Layer 5 of a small transformer language model trained on English Wikipedia (16 layers, counted from 0, width 128).
A neuron's activation on a vector x is SiLU(gate . x) times (in . x), where the dot is the dot product.

Input weights of the MLP neurons that the questions are about. A number n stands for n times 0.011.
n7 gate: -12 39 22 4 -50 13 5 -18 -20 -18 -10 -7 -15 -8 21 -1 -57 20 -22 -34 -49 -31 -31 11 17 -9 12 7 -17 16 -3 -17 7 -1 -22 9 -1 -3 -9 -3 -8 -28 22 -31 -13 43 32 -26 29 6 15 4 16 -55 17 33 3 19 24 -9 14 -27 -8 -17 10 -16 -24 30 14 -14 18 -33 -9 -38 5 32 22 -43 7 -3 26 -29 34 -26 7 28 -17 -3 0 -30 24 50 -34 18 8 6 -13 -5 5 27 -40 -12 18 -18 -7 29 -33 0 4 -14 -4 -29 23 -20 30 41 -13 -15 -12 13 23 -4 2 -15 43 -11 -21 -31
n20 gate: 2 15 -8 -6 -10 2 -17 7 6 11 18 12 19 24 -22 -9 -1 0 -42 0 13 -31 6 6 10 -11 -31 -15 1 11 39 8 22 1 -14 -18 16 -21 -21 -2 9 -13 11 -10 29 -8 35 19 0 -7 -3 12 -9 30 6 -8 7 3 -32 -26 4 2 -12 1 -3 12 23 -26 1 -9 -8 36 23 10 20 32 -30 2 -36 6 21 40 -2 16 2 16 -8 -24 -14 6 -21 -3 28 -8 1 11 34 32 25 3 -15 8 -13 -18 -19 6 40 -6 54 3 7 -3 18 -19 -11 -15 -21 45 -1 2 -22 -23 -46 -13 8 -45 28 -32
n45 gate: 19 9 -21 -69 -21 -7 4 -2 4 14 -32 2 -6 -36 45 -15 47 -1 11 -20 -1 -5 -37 6 -11 -52 -11 7 14 -23 8 -20 -19 -7 11 29 -4 4 36 -5 -11 54 32 27 10 -45 32 -6 -8 5 -18 -21 -20 -5 13 5 5 9 -12 1 -27 -14 18 -42 8 -8 -9 -12 9 -10 58 49 -27 3 -30 -15 14 23 -31 19 25 -57 -3 -26 39 -24 24 21 33 20 13 36 -18 34 9 13 8 -55 26 20 -8 44 26 -17 26 -28 -22 -1 -21 -15 -16 12 39 46 -48 -23 35 1 -4 11 26 24 3 17 2 -20 -15 -20
n81 gate: -8 -20 12 -32 30 -11 -4 38 -20 16 -25 -19 -29 -18 24 1 20 3 -1 -37 -59 -38 12 -27 -15 -49 -27 8 -5 19 -17 18 -32 -17 13 -17 -10 23 -16 30 -33 12 25 -15 31 7 -3 -18 24 39 -20 -37 19 -8 13 -1 -20 -6 0 -7 -5 -19 26 14 29 -40 -34 -4 19 30 -9 59 1 37 -15 -9 -9 6 -15 -13 -21 -24 14 -8 36 4 16 13 -38 -21 37 -25 -22 8 28 8 -5 -38 -4 13 8 14 -23 -17 13 -17 -21 1 -9 -32 -22 -5 9 7 -20 -7 -1 46 -24 -25 -1 42 19 -11 40 -59 13 -22
n100 gate: -39 16 11 25 -13 -14 -25 10 -19 -18 -7 18 35 -58 38 -22 22 -25 7 -1 -5 -23 -30 -6 34 -14 12 17 -1 -29 -6 -21 -20 -7 35 34 5 17 -12 -10 -7 40 -21 8 -3 16 -33 10 9 -18 -61 -26 13 -5 8 3 -18 29 -29 10 3 -1 10 26 -20 -19 1 3 23 31 -14 10 -1 19 -43 7 10 -19 12 -1 14 -38 29 -15 -32 10 5 28 -7 -1 -3 2 20 43 15 12 36 5 -2 17 10 -18 -30 -1 -18 -20 22 10 -15 28 -5 6 15 12 16 -49 -8 -18 -24 29 7 -5 3 -52 52 -36 3 12
n157 gate: 25 52 7 29 -23 14 15 -9 47 -14 -14 -39 22 -31 -1 -20 22 -9 13 8 -8 16 -14 -7 -9 18 -5 -24 -7 11 15 37 1 -1 3 40 15 -26 -20 -16 10 16 -13 -10 -6 7 -7 10 -2 44 38 9 8 21 23 -7 -6 -11 5 10 -19 35 27 -13 -14 15 77 5 -17 16 -26 22 -9 -4 17 -16 16 -45 -30 -16 22 38 9 2 28 -14 -32 -11 -5 -5 -7 -39 -1 -6 10 21 -4 -1 -72 -4 6 14 -34 -7 -17 17 2 -10 1 -3 -5 -24 7 -24 -2 -6 7 22 42 -24 -23 1 14 4 -2 10 15 -25
n165 gate: -63 41 24 15 -20 26 -23 -28 17 -28 -14 46 14 11 -16 41 -28 -26 -19 -2 11 5 -44 23 -47 -17 13 9 -13 -29 23 -19 -50 18 27 5 11 12 -12 19 18 -14 30 -6 10 -6 16 -5 -8 31 -8 3 -25 10 49 42 9 28 3 -7 36 17 -22 -15 3 -7 0 10 8 -32 -13 -21 -15 3 -10 -20 -2 24 15 8 18 5 33 -17 18 53 -38 -3 -3 -13 6 8 0 15 24 30 -14 -2 0 0 -64 11 15 29 14 6 -2 -5 -22 -24 3 -8 4 -13 3 11 5 -5 -7 13 -15 12 -45 -2 -32 4 26 -19
n174 gate: 5 -5 -13 -4 -24 15 -23 17 11 -30 -23 -1 -28 -8 -1 9 1 -3 -21 34 -4 -28 -26 -46 -25 0 9 13 -52 -16 15 1 -3 20 -2 -30 25 -15 -9 15 24 -54 -11 8 0 16 -21 -33 -5 -3 20 7 -17 12 17 -5 3 7 -11 44 38 5 -9 22 18 -46 -26 -5 -42 -32 36 16 32 12 -1 -16 42 -7 -8 -12 -21 45 50 -11 -1 -31 -1 14 4 15 22 9 34 21 -15 39 69 10 -26 -5 46 -59 42 17 -3 10 27 -4 -10 -19 -15 -11 -16 31 27 -11 19 26 3 42 -15 -6 -1 -7 10 -5 -10 16
n179 gate: -6 13 -12 -2 -28 -9 37 7 31 10 -22 -30 67 -37 12 4 -19 -38 19 -1 -43 10 1 -4 -33 2 -32 -17 19 26 -36 40 -9 7 38 -16 -21 -16 30 -22 42 4 -25 -3 7 -1 -3 26 -1 13 28 13 -2 -26 -29 -42 53 -9 -13 -15 -7 -21 -26 9 -6 -10 2 -18 23 9 1 18 7 10 -31 -42 -29 20 17 36 -1 6 -50 14 7 14 -9 49 -12 12 22 7 -7 29 -1 -31 8 -6 -37 -27 -29 30 3 35 30 13 43 -7 0 32 -2 43 6 -14 -13 -12 36 -14 -16 22 20 2 37 -3 13 -18 38 46
n205 gate: -21 19 -14 -23 49 -1 -10 31 -20 -6 36 8 -34 50 11 11 -6 29 2 -14 -2 -16 26 30 17 24 -11 -11 33 17 -11 34 -29 23 3 22 -7 14 -27 16 -29 -10 -18 7 27 19 32 -14 1 33 -25 -37 -9 24 -9 33 -45 -4 -30 -22 -3 -12 -7 -6 -4 -10 9 14 -11 7 23 -20 -14 -18 -22 -61 -10 52 -2 -40 24 -18 -3 32 -3 17 22 -21 30 9 -23 36 18 4 4 12 20 1 23 -17 -15 -21 7 -4 9 16 11 -1 -10 -17 -39 6 30 -37 -8 21 -6 -20 -23 -2 26 13 -12 22 -9 59 -30 -77
n245 gate: 10 -3 1 -2 -28 22 -28 -21 -23 -31 -32 -8 -8 -17 -16 13 -16 -12 32 -12 -15 47 3 8 -9 18 -11 36 45 10 10 -13 -6 15 -32 8 19 6 26 10 -2 13 -56 -53 1 11 -39 -40 -17 -26 -18 -48 -19 2 -4 -2 12 5 -15 7 4 2 -25 2 -18 37 8 -3 23 -23 17 -39 -11 -28 -12 -1 21 22 -33 1 -6 -16 -6 -3 22 0 -24 28 -1 16 -21 15 -5 -16 4 -10 -7 -11 8 -5 -37 8 -1 6 19 11 -8 -12 38 -27 -24 -20 7 -3 13 -36 -7 13 17 -33 -8 -17 -4 18 5 -30 -4 -5
n263 gate: 17 -1 9 -3 -9 34 17 14 10 24 22 -21 6 -11 10 11 -28 25 4 -11 -20 1 28 -1 12 -22 8 13 20 41 31 1 7 5 26 16 -14 -18 -39 18 9 33 5 -1 -47 21 21 -43 22 2 -37 -25 -3 8 -12 -24 10 4 34 12 4 -35 6 20 39 12 2 -25 15 3 -21 0 4 9 -19 58 -21 -27 -33 -14 -12 66 -6 5 34 -21 -26 -20 23 37 -12 21 -19 41 21 -23 -5 -15 -16 32 -45 -18 41 15 42 9 57 5 -12 27 16 18 -7 9 -12 8 28 11 -1 -58 -2 5 -7 -34 -14 4 6 17
n272 gate: -4 -23 17 -14 -10 31 36 9 53 6 10 -16 38 -17 -29 25 12 -27 -7 -15 1 9 -15 10 3 21 -8 -1 -5 -8 -40 -14 -33 21 7 43 15 22 -28 8 42 -12 -29 -4 -29 -17 -13 7 -24 10 -13 -27 -4 -31 0 -7 -4 -15 -2 19 25 -14 -6 8 24 41 16 65 -7 -7 43 27 -23 13 13 -11 51 -4 17 30 -40 -25 -17 33 -14 13 -28 -19 17 -20 40 6 16 9 2 -12 8 -15 5 10 4 6 10 1 4 6 15 18 1 -5 31 16 -5 -11 -13 -36 1 34 3 0 -5 -12 -23 37 13 13 -14 20
n279 gate: 20 6 9 -34 -22 -9 -64 14 17 -14 11 -15 20 30 -23 24 -17 -19 -21 -12 3 -8 -23 20 -11 -7 4 3 -15 31 19 58 32 36 -4 -20 -27 -26 8 -6 46 -18 -50 4 -9 -2 -5 -16 -25 8 -19 -18 36 18 1 -18 22 -59 10 0 -30 19 1 20 10 45 -16 32 3 47 7 37 -16 7 3 -19 -22 3 53 26 -2 -34 -29 -24 -6 -1 -11 -1 -29 24 -1 -29 6 24 -28 -15 14 -16 13 7 8 0 -20 3 -25 -25 -11 -9 14 -8 27 -46 43 -26 -32 -29 3 37 7 14 -43 -13 -12 -24 18 7 9 -30
n315 gate: -24 29 19 -15 7 -70 -7 0 -3 27 -32 13 12 -13 -14 -37 -23 -24 -12 6 -11 -7 31 10 -30 9 1 -33 23 -26 -40 9 22 -30 1 28 5 3 -35 16 28 -29 28 63 15 -4 -4 19 26 -12 -18 -1 30 10 12 -11 0 -7 -23 35 -45 26 -22 27 9 -23 10 -16 17 7 36 -10 -38 -33 -11 17 -16 4 -17 -37 -24 -5 -10 -44 28 17 4 22 -29 -6 12 -25 35 18 -5 -4 13 11 7 -3 -13 -3 18 -18 -5 18 -12 -13 -5 -31 2 49 12 23 1 14 11 35 1 -31 -6 -5 32 13 28 12 -21 -9
n7 in: 16 -23 -5 12 21 -6 18 17 -9 -18 -31 10 18 23 15 -20 29 36 -9 35 19 33 4 -10 35 -20 -8 -6 -10 0 -4 3 -2 15 7 33 7 -11 -1 -35 -3 -40 -8 -18 -16 3 -23 -21 -33 42 -27 -9 0 -8 2 30 -31 28 24 39 -1 -3 -26 6 23 -58 5 18 -7 -17 6 1 7 -36 -4 -15 1 9 -3 7 15 9 -35 26 17 42 -2 29 2 -31 -2 -13 4 17 -29 42 -25 40 9 6 17 -24 1 -50 37 -14 4 -5 7 6 0 -36 49 -28 -1 10 35 -23 4 23 7 -3 -25 -12 1 -15 22 -10
n20 in: -5 5 -11 14 -6 27 16 1 -5 33 -7 20 20 10 15 -6 49 3 16 31 10 -6 -9 30 -31 -21 12 9 -20 -11 15 -32 -10 9 -10 9 18 8 2 23 16 6 3 17 15 -14 8 2 19 -5 -34 -1 -14 20 12 -4 -4 5 14 16 -4 52 -7 -18 7 13 16 2 -26 -3 19 3 21 9 12 21 -11 -23 -2 -15 20 9 -3 -25 22 -16 -37 -32 -27 2 -33 -22 1 30 8 -10 18 3 22 11 18 14 -12 -35 -41 -25 5 -22 -7 23 2 3 37 -13 -52 6 1 -6 3 -30 -33 -20 -39 -3 23 -30 15 -32
n45 in: -32 -15 -17 -32 -4 -4 36 19 0 10 38 13 -45 23 -8 -10 -34 -31 -13 -1 28 -34 12 21 -22 7 26 4 -10 -8 -11 -22 18 -10 -5 12 20 12 -8 22 -9 4 47 26 28 -10 17 43 2 -19 -23 -16 -24 -25 -16 -13 -30 0 -4 49 -10 -10 -6 -14 -2 -27 -16 0 -8 -10 -11 -33 17 -31 16 -9 -39 12 47 -8 3 22 27 -29 -28 14 23 7 26 -36 -9 -3 5 -15 -4 -40 19 -46 -3 10 -23 -11 19 -2 -42 -4 -1 11 -7 -9 0 -6 -6 -3 23 0 7 4 -12 -13 5 -7 9 -29 7 13 53 7
n81 in: 23 -8 14 10 13 39 -20 20 10 -52 7 -23 -23 -27 1 34 24 17 -37 -9 -12 -6 -19 -11 5 -2 -38 1 -17 6 32 24 21 15 -20 -3 10 -27 -54 -10 -28 22 -8 26 -4 0 9 -28 -1 -21 -11 -1 17 -43 1 -5 17 -17 12 3 0 -8 11 -34 -2 -21 -21 34 3 10 27 -19 43 -21 -13 21 32 6 7 -26 4 -15 -24 -4 -35 -3 -11 3 1 -9 -2 -19 -15 5 6 11 -14 -23 -21 -17 28 -15 -25 48 32 -22 5 -6 13 -10 16 -27 -25 -8 -9 6 15 25 -1 27 -27 12 22 -12 44 2 18 -5
n100 in: 15 19 -9 7 -29 29 -2 3 -23 -16 49 -9 -29 7 -24 -11 -5 -8 12 3 47 -27 17 -3 0 22 47 1 9 -33 -8 -3 19 1 -11 2 -8 3 -31 -8 5 -30 40 -1 9 -10 -8 -12 8 1 -8 -20 1 14 22 -28 1 -32 -8 22 38 -14 -10 5 20 4 -36 -28 39 -22 29 2 -57 21 -47 -1 -16 -1 29 35 66 16 -25 -5 -40 4 -12 -14 -8 -15 5 21 -41 -13 30 5 -14 18 -16 -1 -24 -5 -25 -11 40 4 -13 -14 -21 8 14 1 5 -1 15 -21 22 -22 -3 4 -4 37 17 -46 40 -22 -6 -23
n157 in: -13 25 -18 18 23 -2 -5 -25 35 -12 2 -24 12 -49 2 -22 16 29 -13 23 8 -12 16 14 12 -26 -16 8 -10 16 -2 -3 21 -40 -12 21 -13 39 -32 28 -31 8 -2 -14 37 9 -1 29 8 41 0 -4 27 -13 2 1 -32 47 -26 -22 -8 -5 6 3 -17 4 27 11 -10 -9 -23 5 -33 22 -16 -2 -14 -2 -4 -1 -5 1 -17 65 14 -20 17 -12 29 -17 -1 -22 16 33 26 -9 5 13 -9 2 2 7 41 21 -1 -5 14 0 -36 10 17 -15 3 -9 31 27 -19 -28 20 34 19 32 6 -23 -9 1 6 -4
n165 in: 0 -1 -15 8 6 19 6 37 -3 -5 -2 6 22 14 29 22 18 8 29 -41 -10 0 1 -11 -21 29 3 18 3 -19 9 16 25 1 -8 -26 -33 -9 7 50 44 23 5 -8 -15 -15 12 2 14 1 23 -14 -6 3 -67 -20 5 25 -26 15 -71 -28 4 -15 13 -6 -12 5 2 22 -8 15 5 -24 -37 57 -17 4 1 44 18 25 3 -13 -16 1 11 -15 -13 -7 19 -1 8 7 9 -1 22 14 7 -25 1 34 -34 -16 -6 -28 24 -52 -8 52 -29 -2 1 -6 -2 45 -28 -6 15 -21 -4 -4 2 17 24 -3 -10 3
n174 in: 18 -19 -22 19 -21 2 -17 -37 1 -8 30 17 -24 37 39 5 -19 -18 -42 -14 23 -3 -10 18 9 -10 5 -7 56 -3 -9 11 41 -15 15 -46 25 -5 17 -6 -16 -30 18 19 -4 -32 -14 -30 12 27 -20 3 -16 1 -46 -19 -8 5 -3 2 -31 32 32 38 19 -18 22 -4 -3 -12 14 8 -8 24 5 -20 -15 -3 -48 -15 -13 30 -18 -35 -18 -6 -20 31 40 -29 -17 -26 1 -9 14 55 29 -28 22 -11 6 46 -24 -6 20 10 30 -19 5 -26 6 -6 -3 -29 -11 15 -3 -15 25 8 10 32 -3 13 -18 35 5 19
n179 in: -9 19 -6 -6 -27 15 16 1 -9 1 9 13 -19 -4 4 7 -7 9 1 21 4 26 -3 7 8 -3 4 43 -1 -16 20 -30 -7 8 -32 -1 14 -1 -19 3 1 -14 2 28 14 -5 -24 9 -10 -39 8 -11 1 -24 -37 11 -2 17 -17 -8 -32 29 14 -18 -36 16 -41 19 -27 -17 -19 -13 -93 3 2 -27 -3 -32 -37 -16 6 24 8 -1 19 6 38 -39 7 -25 34 -1 0 24 15 -19 -14 -1 -1 4 -6 -9 -18 30 -48 -34 -1 -14 -24 45 -19 -20 -22 -5 -4 19 22 1 5 2 -27 3 21 23 -3 15 16 2
n205 in: -12 9 34 19 32 8 -24 -12 -27 37 29 -22 -8 -23 -12 21 -11 -5 5 17 1 4 -16 -16 -24 34 -16 -12 -9 8 2 8 5 6 -18 -28 32 23 -7 7 -8 23 -10 -16 50 11 55 -4 44 -29 20 11 6 4 -1 -31 23 -38 25 -52 20 -11 0 -45 28 -32 -6 23 -1 19 9 -14 6 27 -3 -22 1 22 -3 -2 43 -21 15 9 -1 22 -11 -9 -8 5 -11 -22 32 24 14 -13 -27 -13 1 -3 -19 -17 -41 24 5 -14 -18 -7 18 28 -7 -5 -33 -24 -8 -24 10 10 -13 3 10 16 4 13 -28 -40 -6 -5
n245 in: 3 -9 -12 -15 -10 15 -9 -12 -19 -14 -1 -24 -9 22 -30 16 -18 14 17 20 -2 3 49 22 -5 32 -15 14 -1 13 0 3 16 -13 -25 -5 3 -3 -27 2 -5 16 -23 -11 -10 -2 -10 11 35 -4 20 -50 6 2 17 -3 -23 -2 14 9 26 -4 -5 7 5 22 36 -5 -13 -5 -21 -15 31 -33 -28 -1 12 -8 5 -1 -3 -23 31 -5 33 -28 -43 -4 2 -3 0 -15 -33 -26 16 34 23 -13 -2 5 26 8 -11 -6 7 27 -4 0 -14 -28 5 -6 33 23 -36 5 15 -18 -8 -14 -31 -38 12 -12 -24 17 -23 10
n263 in: -6 -42 -14 13 1 10 1 8 8 -14 -2 -25 3 -30 -9 -22 11 -52 -4 -8 -12 21 -5 -23 -10 27 -11 22 47 -3 -30 25 -27 17 24 15 0 24 2 -24 -1 -18 -20 18 -38 -2 -11 8 8 20 20 24 36 25 -42 -46 21 -23 12 34 18 21 7 -24 9 6 7 -23 -1 32 6 -17 18 -26 19 -1 39 -9 13 -13 11 -17 -45 27 -10 34 -31 15 -47 -19 -1 4 -17 23 -11 12 11 28 29 28 -3 19 -44 19 40 -4 5 11 -18 41 16 -21 22 -15 -26 22 -26 -7 9 23 14 42 -9 -22 0 -59 5 6
n272 in: 24 -16 -5 -18 -2 -24 12 -10 2 -24 10 46 -17 7 4 39 0 -29 12 -10 29 6 -5 44 -12 8 -18 16 -19 -25 -26 -14 -7 40 21 34 2 -8 14 1 43 -33 -7 -6 -44 -1 -8 3 1 -29 28 -35 1 27 32 -18 -4 10 -16 -2 25 -17 15 -19 35 12 48 21 6 -2 14 12 14 17 -5 -27 13 -13 34 5 -20 -5 3 32 6 36 4 1 -16 -8 23 31 6 14 27 6 43 3 -6 7 2 32 -7 -7 42 -2 6 -20 13 -35 -9 -21 5 -17 -46 -8 -25 36 35 -10 20 -1 -8 4 4 -19 -7 12
n279 in: -11 9 -9 -24 46 -9 27 -20 -22 20 27 22 -34 14 13 -19 -15 -14 -12 48 -9 -19 -19 -51 19 -28 -1 -5 -17 14 -17 -8 25 -24 -5 -1 5 34 4 -13 12 18 2 -49 -5 14 8 -13 6 -19 -3 -3 29 -12 7 4 -46 -1 -23 -32 -24 -7 13 -9 27 -24 14 16 0 -34 -12 22 -41 28 -15 22 22 7 17 -56 -25 -10 15 -12 -4 -8 29 -7 -9 13 3 3 7 -1 49 20 -6 8 44 14 12 -23 43 -38 30 27 -6 29 8 22 -25 33 -6 30 -11 -2 -25 -22 -3 26 30 2 -20 -15 -16 -25 -4 7
n315 in: 0 -18 12 10 -4 20 -27 -3 -4 6 -22 14 -8 -16 4 -31 4 25 4 15 40 72 17 20 -4 -11 -20 18 4 -24 7 17 -20 28 -26 34 16 11 -18 -3 25 43 -20 14 10 35 2 -34 -17 7 -13 -13 26 25 -13 13 -5 -18 20 25 28 13 -13 17 -24 10 -35 17 -5 6 12 -10 3 -35 -3 -14 4 35 -39 -27 1 -16 -14 13 -19 -7 -9 -31 -9 -19 -21 -14 19 21 -1 -11 1 6 18 40 21 -3 -8 34 -19 10 -18 -3 34 -29 -11 23 -19 -26 12 -12 6 3 -13 -13 -12 9 -21 43 6 -34 -14 24

Each question shows a token from some text and the vector x that enters the MLP there. A number n stands for n times 0.019.

"A": 6 13 -15 -14 -10 -2 -3 -12 -17 -4 -14 2 -17 18 -5 31 -13 -25 25 14 11 27 6 -23 30 0 -4 9 -2 2 -9 0 2 -11 -15 43 -2 3 12 -24 -2 -8 14 14 35 -6 33 -28 11 1 17 1 3 -12 2 -5 -12 -15 -1 17 -11 32 -11 10 -30 -19 17 -43 9 -20 -15 -10 40 14 17 -14 2 -15 38 16 24 11 22 -27 1 -2 16 17 14 -30 23 1 -4 -17 -14 -6 -38 24 21 3 4 45 -12 -3 -19 15 29 0 35 -6 -3 7 -2 7 -2 20 18 -10 -7 -31 -4 6 -18 -10 -2 4 3 8
Which neuron lights up most? n81

" 14": -4 -30 -6 -13 -19 11 -24 19 13 -3 18 15 2 -1 4 21 -10 -2 5 0 10 -5 -2 24 24 -3 -2 -4 -20 -2 -5 -23 -14 -4 -9 37 26 17 24 15 -32 -11 17 1 49 -8 4 -10 5 -25 17 31 -6 3 11 -20 -14 -11 -18 4 13 2 3 11 -16 27 17 5 11 28 -8 -3 34 5 14 22 -8 19 30 -4 2 4 -8 27 6 12 28 6 -20 12 6 -6 -26 2 11 21 -48 36 39 7 32 47 -1 -8 0 -9 27 -29 24 -7 18 19 12 -4 1 21 -8 1 -18 -9 13 16 -21 -5 35 22 4 7
The most active neuron and its activation: n20, at about 1.2

" Wales": -24 -24 -27 -19 1 9 -1 1 9 -7 -7 10 -33 -1 16 35 -16 2 -1 -28 16 18 0 -24 -7 -15 -13 2 6 -5 7 13 8 -18 -11 25 -36 14 -10 -10 -9 13 42 -1 35 -15 -13 -18 11 -22 30 -7 0 -20 -10 5 -9 2 15 15 -8 4 7 -4 -3 -1 1 -7 24 29 -25 -14 -28 47 0 29 -14 -11 29 23 0 -11 1 12 20 5 32 13 -17 -9 -24 -22 -11 -18 14 8 -61 11 29 7 24 -14 13 16 0 6 12 -30 15 20 7 -3 9 -32 10 4 -10 0 -3 -1 14 -24 10 7 0 9 12 8
Which neuron lights up most? n81

" \"": -11 -15 9 2 -4 -6 -11 -16 30 15 -3 -7 7 -3 4 20 -38 13 24 20 -19 20 7 -15 19 35 -4 -5 20 8 -5 -12 -3 5 -5 33 1 -30 -9 12 13 13 38 4 -5 -23 -5 -13 28 -9 25 -7 2 31 -20 -7 0 3 4 10 5 10 13 3 8 -12 1 16 -7 14 0 -5 7 34 2 9 -16 23 16 5 -1 8 16 26 -15 23 43 0 -5 8 -4 -9 14 -1 19 -10 -61 -9 14 9 20 27 16 27 -4 1 7 -2 -7 -1 4 -4 9 -17 -1 -4 25 -15 -13 25 11 -24 9 9 43 15 3 1
Which two neurons fire most, strongest first? n179, n20

",": -19 -8 9 1 -25 35 2 14 19 -15 14 8 4 -25 3 13 -13 -3 7 -14 4 20 6 -7 22 13 -3 24 -19 -2 -13 5 -4 -16 -2 13 -4 14 10 -23 24 -3 25 1 20 6 20 1 11 14 15 7 -32 8 3 -7 20 1 43 20 -6 4 22 -11 -14 -11 12 -2 -4 12 -10 24 11 2 -6 10 0 12 12 -3 15 28 -22 11 20 8 72 -1 5 4 -4 27 -15 -15 8 7 -20 6 11 0 13 7 2 4 -2 -10 11 -21 -1 -4 28 4 -5 4 5 -1 -7 -8 -22 -19 -9 -26 -13 8 8 16 -13 12
Which neuron lights up most? n279

" I": -16 11 -8 -13 -1 8 -8 1 18 2 4 15 6 -6 11 57 -40 -18 25 31 13 22 5 -2 14 5 -9 16 7 12 -15 -11 9 -27 8 35 -11 -2 3 31 -31 17 14 -5 15 -43 13 -13 5 -18 24 2 2 -2 -26 1 -4 -6 14 17 -10 2 -5 5 -18 0 3 -11 33 12 -9 4 -6 21 -6 -7 15 20 37 -3 24 14 7 -9 20 -5 32 -3 18 -7 4 -10 15 -24 -5 -4 -21 -3 39 22 37 30 0 -16 -15 3 18 14 31 -6 27 -3 0 2 -2 14 10 4 -5 -14 -4 -16 6 2 6 3 8 -3
Which neuron lights up most? n45

" fire": -12 -16 0 5 -7 13 -7 -12 -3 9 8 -8 18 14 8 40 18 9 28 19 12 5 13 -1 12 18 9 4 -6 -7 7 9 5 37 0 35 -19 15 7 -7 11 7 33 19 26 -43 2 -47 -3 13 30 15 10 15 9 -10 -17 4 -3 20 10 1 11 4 -1 2 -10 -36 14 29 -8 -33 -2 30 19 27 -5 -5 3 27 8 2 -11 11 25 4 18 -22 -36 9 -2 -1 8 -33 4 40 -47 -1 8 4 42 10 29 19 0 22 10 -16 10 11 -8 -17 5 -8 -13 20 -11 -10 -7 -8 -11 -18 11 0 -1 4 10 -13
Which neuron lights up most? n45

" has": 24 -6 12 7 5 -16 26 -21 -10 -3 -23 15 4 -27 1 26 -9 -8 8 0 0 14 19 -7 57 -2 32 17 20 -24 4 -6 10 -7 -20 14 1 -8 -4 -1 -11 17 18 -6 41 -29 33 -11 31 8 60 -23 -19 15 -8 -13 7 -11 27 8 -16 -6 8 -18 -28 -5 -17 12 -19 2 0 10 19 37 -3 8 7 1 -2 12 2 11 9 -20 26 11 35 5 -20 6 -15 11 12 3 -4 15 -12 17 41 5 22 10 -2 12 -34 -1 2 -13 15 -10 -11 21 18 13 13 25 3 -20 -1 -35 19 -6 -9 2 -1 -21 -15 15
Which neuron lights up most? n100

"w": -15 -40 13 17 -23 -1 -20 -35 13 26 2 9 22 49 16 21 -6 -4 30 -16 7 16 -14 -8 21 1 18 6 -11 -12 -2 1 12 -23 2 17 31 3 30 -19 -26 3 36 10 -5 -29 -22 -9 18 2 18 18 28 -6 -15 -8 15 -2 38 39 20 -1 16 -23 9 35 15 -31 -22 42 -24 -9 13 0 14 10 11 11 -8 -35 12 5 28 34 29 35 15 16 37 -3 -19 3 -34 -12 8 0 -13 25 17 -12 9 -15 -24 7 15 -6 4 -6 10 20 9 -12 9 -17 -6 15 -39 1 -12 -33 -1 4 1 14 31 9 -5 -19
Which neuron lights up most? n279

"ath": 0 12 -18 -19 -25 12 -11 5 20 -10 40 38 -25 -18 1 12 -8 15 7 -13 16 37 1 -7 -1 0 44 24 -8 -5 38 4 3 11 -20 26 -12 -6 -2 -6 -6 19 21 17 0 -27 7 15 3 -8 34 -1 -10 12 0 22 11 -35 6 5 -10 -17 -5 -12 6 3 16 -27 -4 24 2 6 -16 -11 0 18 -7 11 48 13 -3 12 -33 29 11 -28 25 -10 -4 -1 -23 14 5 -16 3 -6 -20 4 35 7 23 -10 13 -14 -3 36 16 4 42 8 -8 0 -4 -23 -4 -9 -38 -6 0 1 -4 -20 54 -22 33 1 -7 -33
Which neuron lights up most? n174

"ements": -12 -30 -8 -23 -4 -3 16 -1 -3 -29 1 2 4 17 -20 11 -41 -5 4 8 39 18 -26 -17 31 17 42 -7 -10 -8 5 -7 -5 -41 -21 7 -12 -5 -36 -24 1 2 12 5 60 -12 11 -35 -2 26 27 8 0 7 8 -8 -18 13 -14 11 4 18 11 -33 18 -5 -16 3 -5 -4 -17 -20 20 13 20 33 15 -11 17 1 -18 -10 -10 -46 40 -20 20 8 -4 -7 -26 2 5 -24 17 1 -23 15 28 -35 22 -13 1 28 -39 -17 14 -32 -10 10 9 2 -5 8 12 -3 -7 -4 -11 -4 13 -23 21 15 11 10 11 -11
Which two neurons fire most, strongest first? n272, n263

" ext": -3 -31 -3 -5 -4 10 15 -10 3 18 -9 -6 4 36 2 20 14 -27 12 -13 8 3 -7 -7 13 34 18 12 13 -5 11 13 -3 -8 2 18 12 22 12 -18 -23 -28 -17 -22 -14 -10 7 -37 4 -17 23 8 -17 -12 3 -8 -33 -17 11 21 4 0 -24 -1 11 -11 8 -29 -23 46 5 -13 -28 7 21 0 16 24 22 0 18 11 10 -16 9 5 47 6 -16 5 -23 2 -19 -15 -7 26 -10 -11 18 19 35 15 1 -9 -22 4 -21 -48 15 -4 33 3 31 -8 9 4 -11 -1 -28 -16 -1 -4 16 18 19 8 0 22
Which neuron lights up most? n157

".": -14 -39 1 -12 3 2 25 2 -15 -10 15 0 -10 -5 -2 18 -3 14 -11 0 -14 45 -10 8 27 13 1 14 -4 9 3 10 -16 9 -6 36 -26 37 -7 -1 8 -5 5 3 38 -43 11 -6 4 0 18 4 -10 34 17 -3 3 0 29 27 7 -5 1 -1 -21 -27 -8 -9 -13 33 -4 -10 32 22 -3 27 7 16 9 -2 5 20 -6 -2 28 3 37 3 -8 -13 21 17 3 3 17 0 -32 11 33 -3 3 18 -11 -5 -22 7 12 -33 11 -3 29 30 8 -2 -18 -14 -10 -24 -22 3 -7 2 -23 -16 11 20 -21 7
Which neuron lights up most? n174

"umb": -23 -40 2 -6 0 -5 11 3 50 3 14 6 -20 -3 9 29 12 -9 -1 0 6 21 2 3 0 13 -7 14 -19 -38 34 -8 -19 -2 -34 3 -10 27 6 -3 -18 1 17 4 -37 -24 4 -3 -7 -5 4 5 -18 -6 12 -8 -2 -11 -9 36 0 1 3 -1 17 -17 -10 -44 8 3 7 -11 13 4 10 9 -18 6 37 -31 9 -16 -29 0 57 2 40 15 22 -22 4 -28 2 -27 -8 -18 -25 31 12 13 28 -14 -25 -24 25 4 0 -10 16 10 -14 35 11 -5 5 18 -27 -14 -7 24 26 12 12 -17 28 10 -2 -2
Which neuron lights up most? n45

" several": 2 -26 -10 -7 -16 3 -7 -32 -4 -2 -7 13 11 -1 1 -5 5 -13 4 9 22 1 -14 5 22 10 4 10 -2 -6 2 0 3 -8 -8 14 10 -15 8 4 -15 16 11 -7 29 -29 46 -14 33 -1 6 -5 23 -2 -13 -23 -13 0 -7 10 14 5 34 7 -16 7 9 29 8 14 -30 9 9 26 3 34 -6 7 12 11 21 10 9 -11 14 11 48 31 -27 6 21 39 -9 -29 -10 28 -46 5 16 6 24 38 -18 9 -14 2 23 -17 20 -39 -11 9 11 1 -5 8 -31 -12 -15 1 10 2 -26 -10 11 16 -4 2
Which neuron lights up most? n179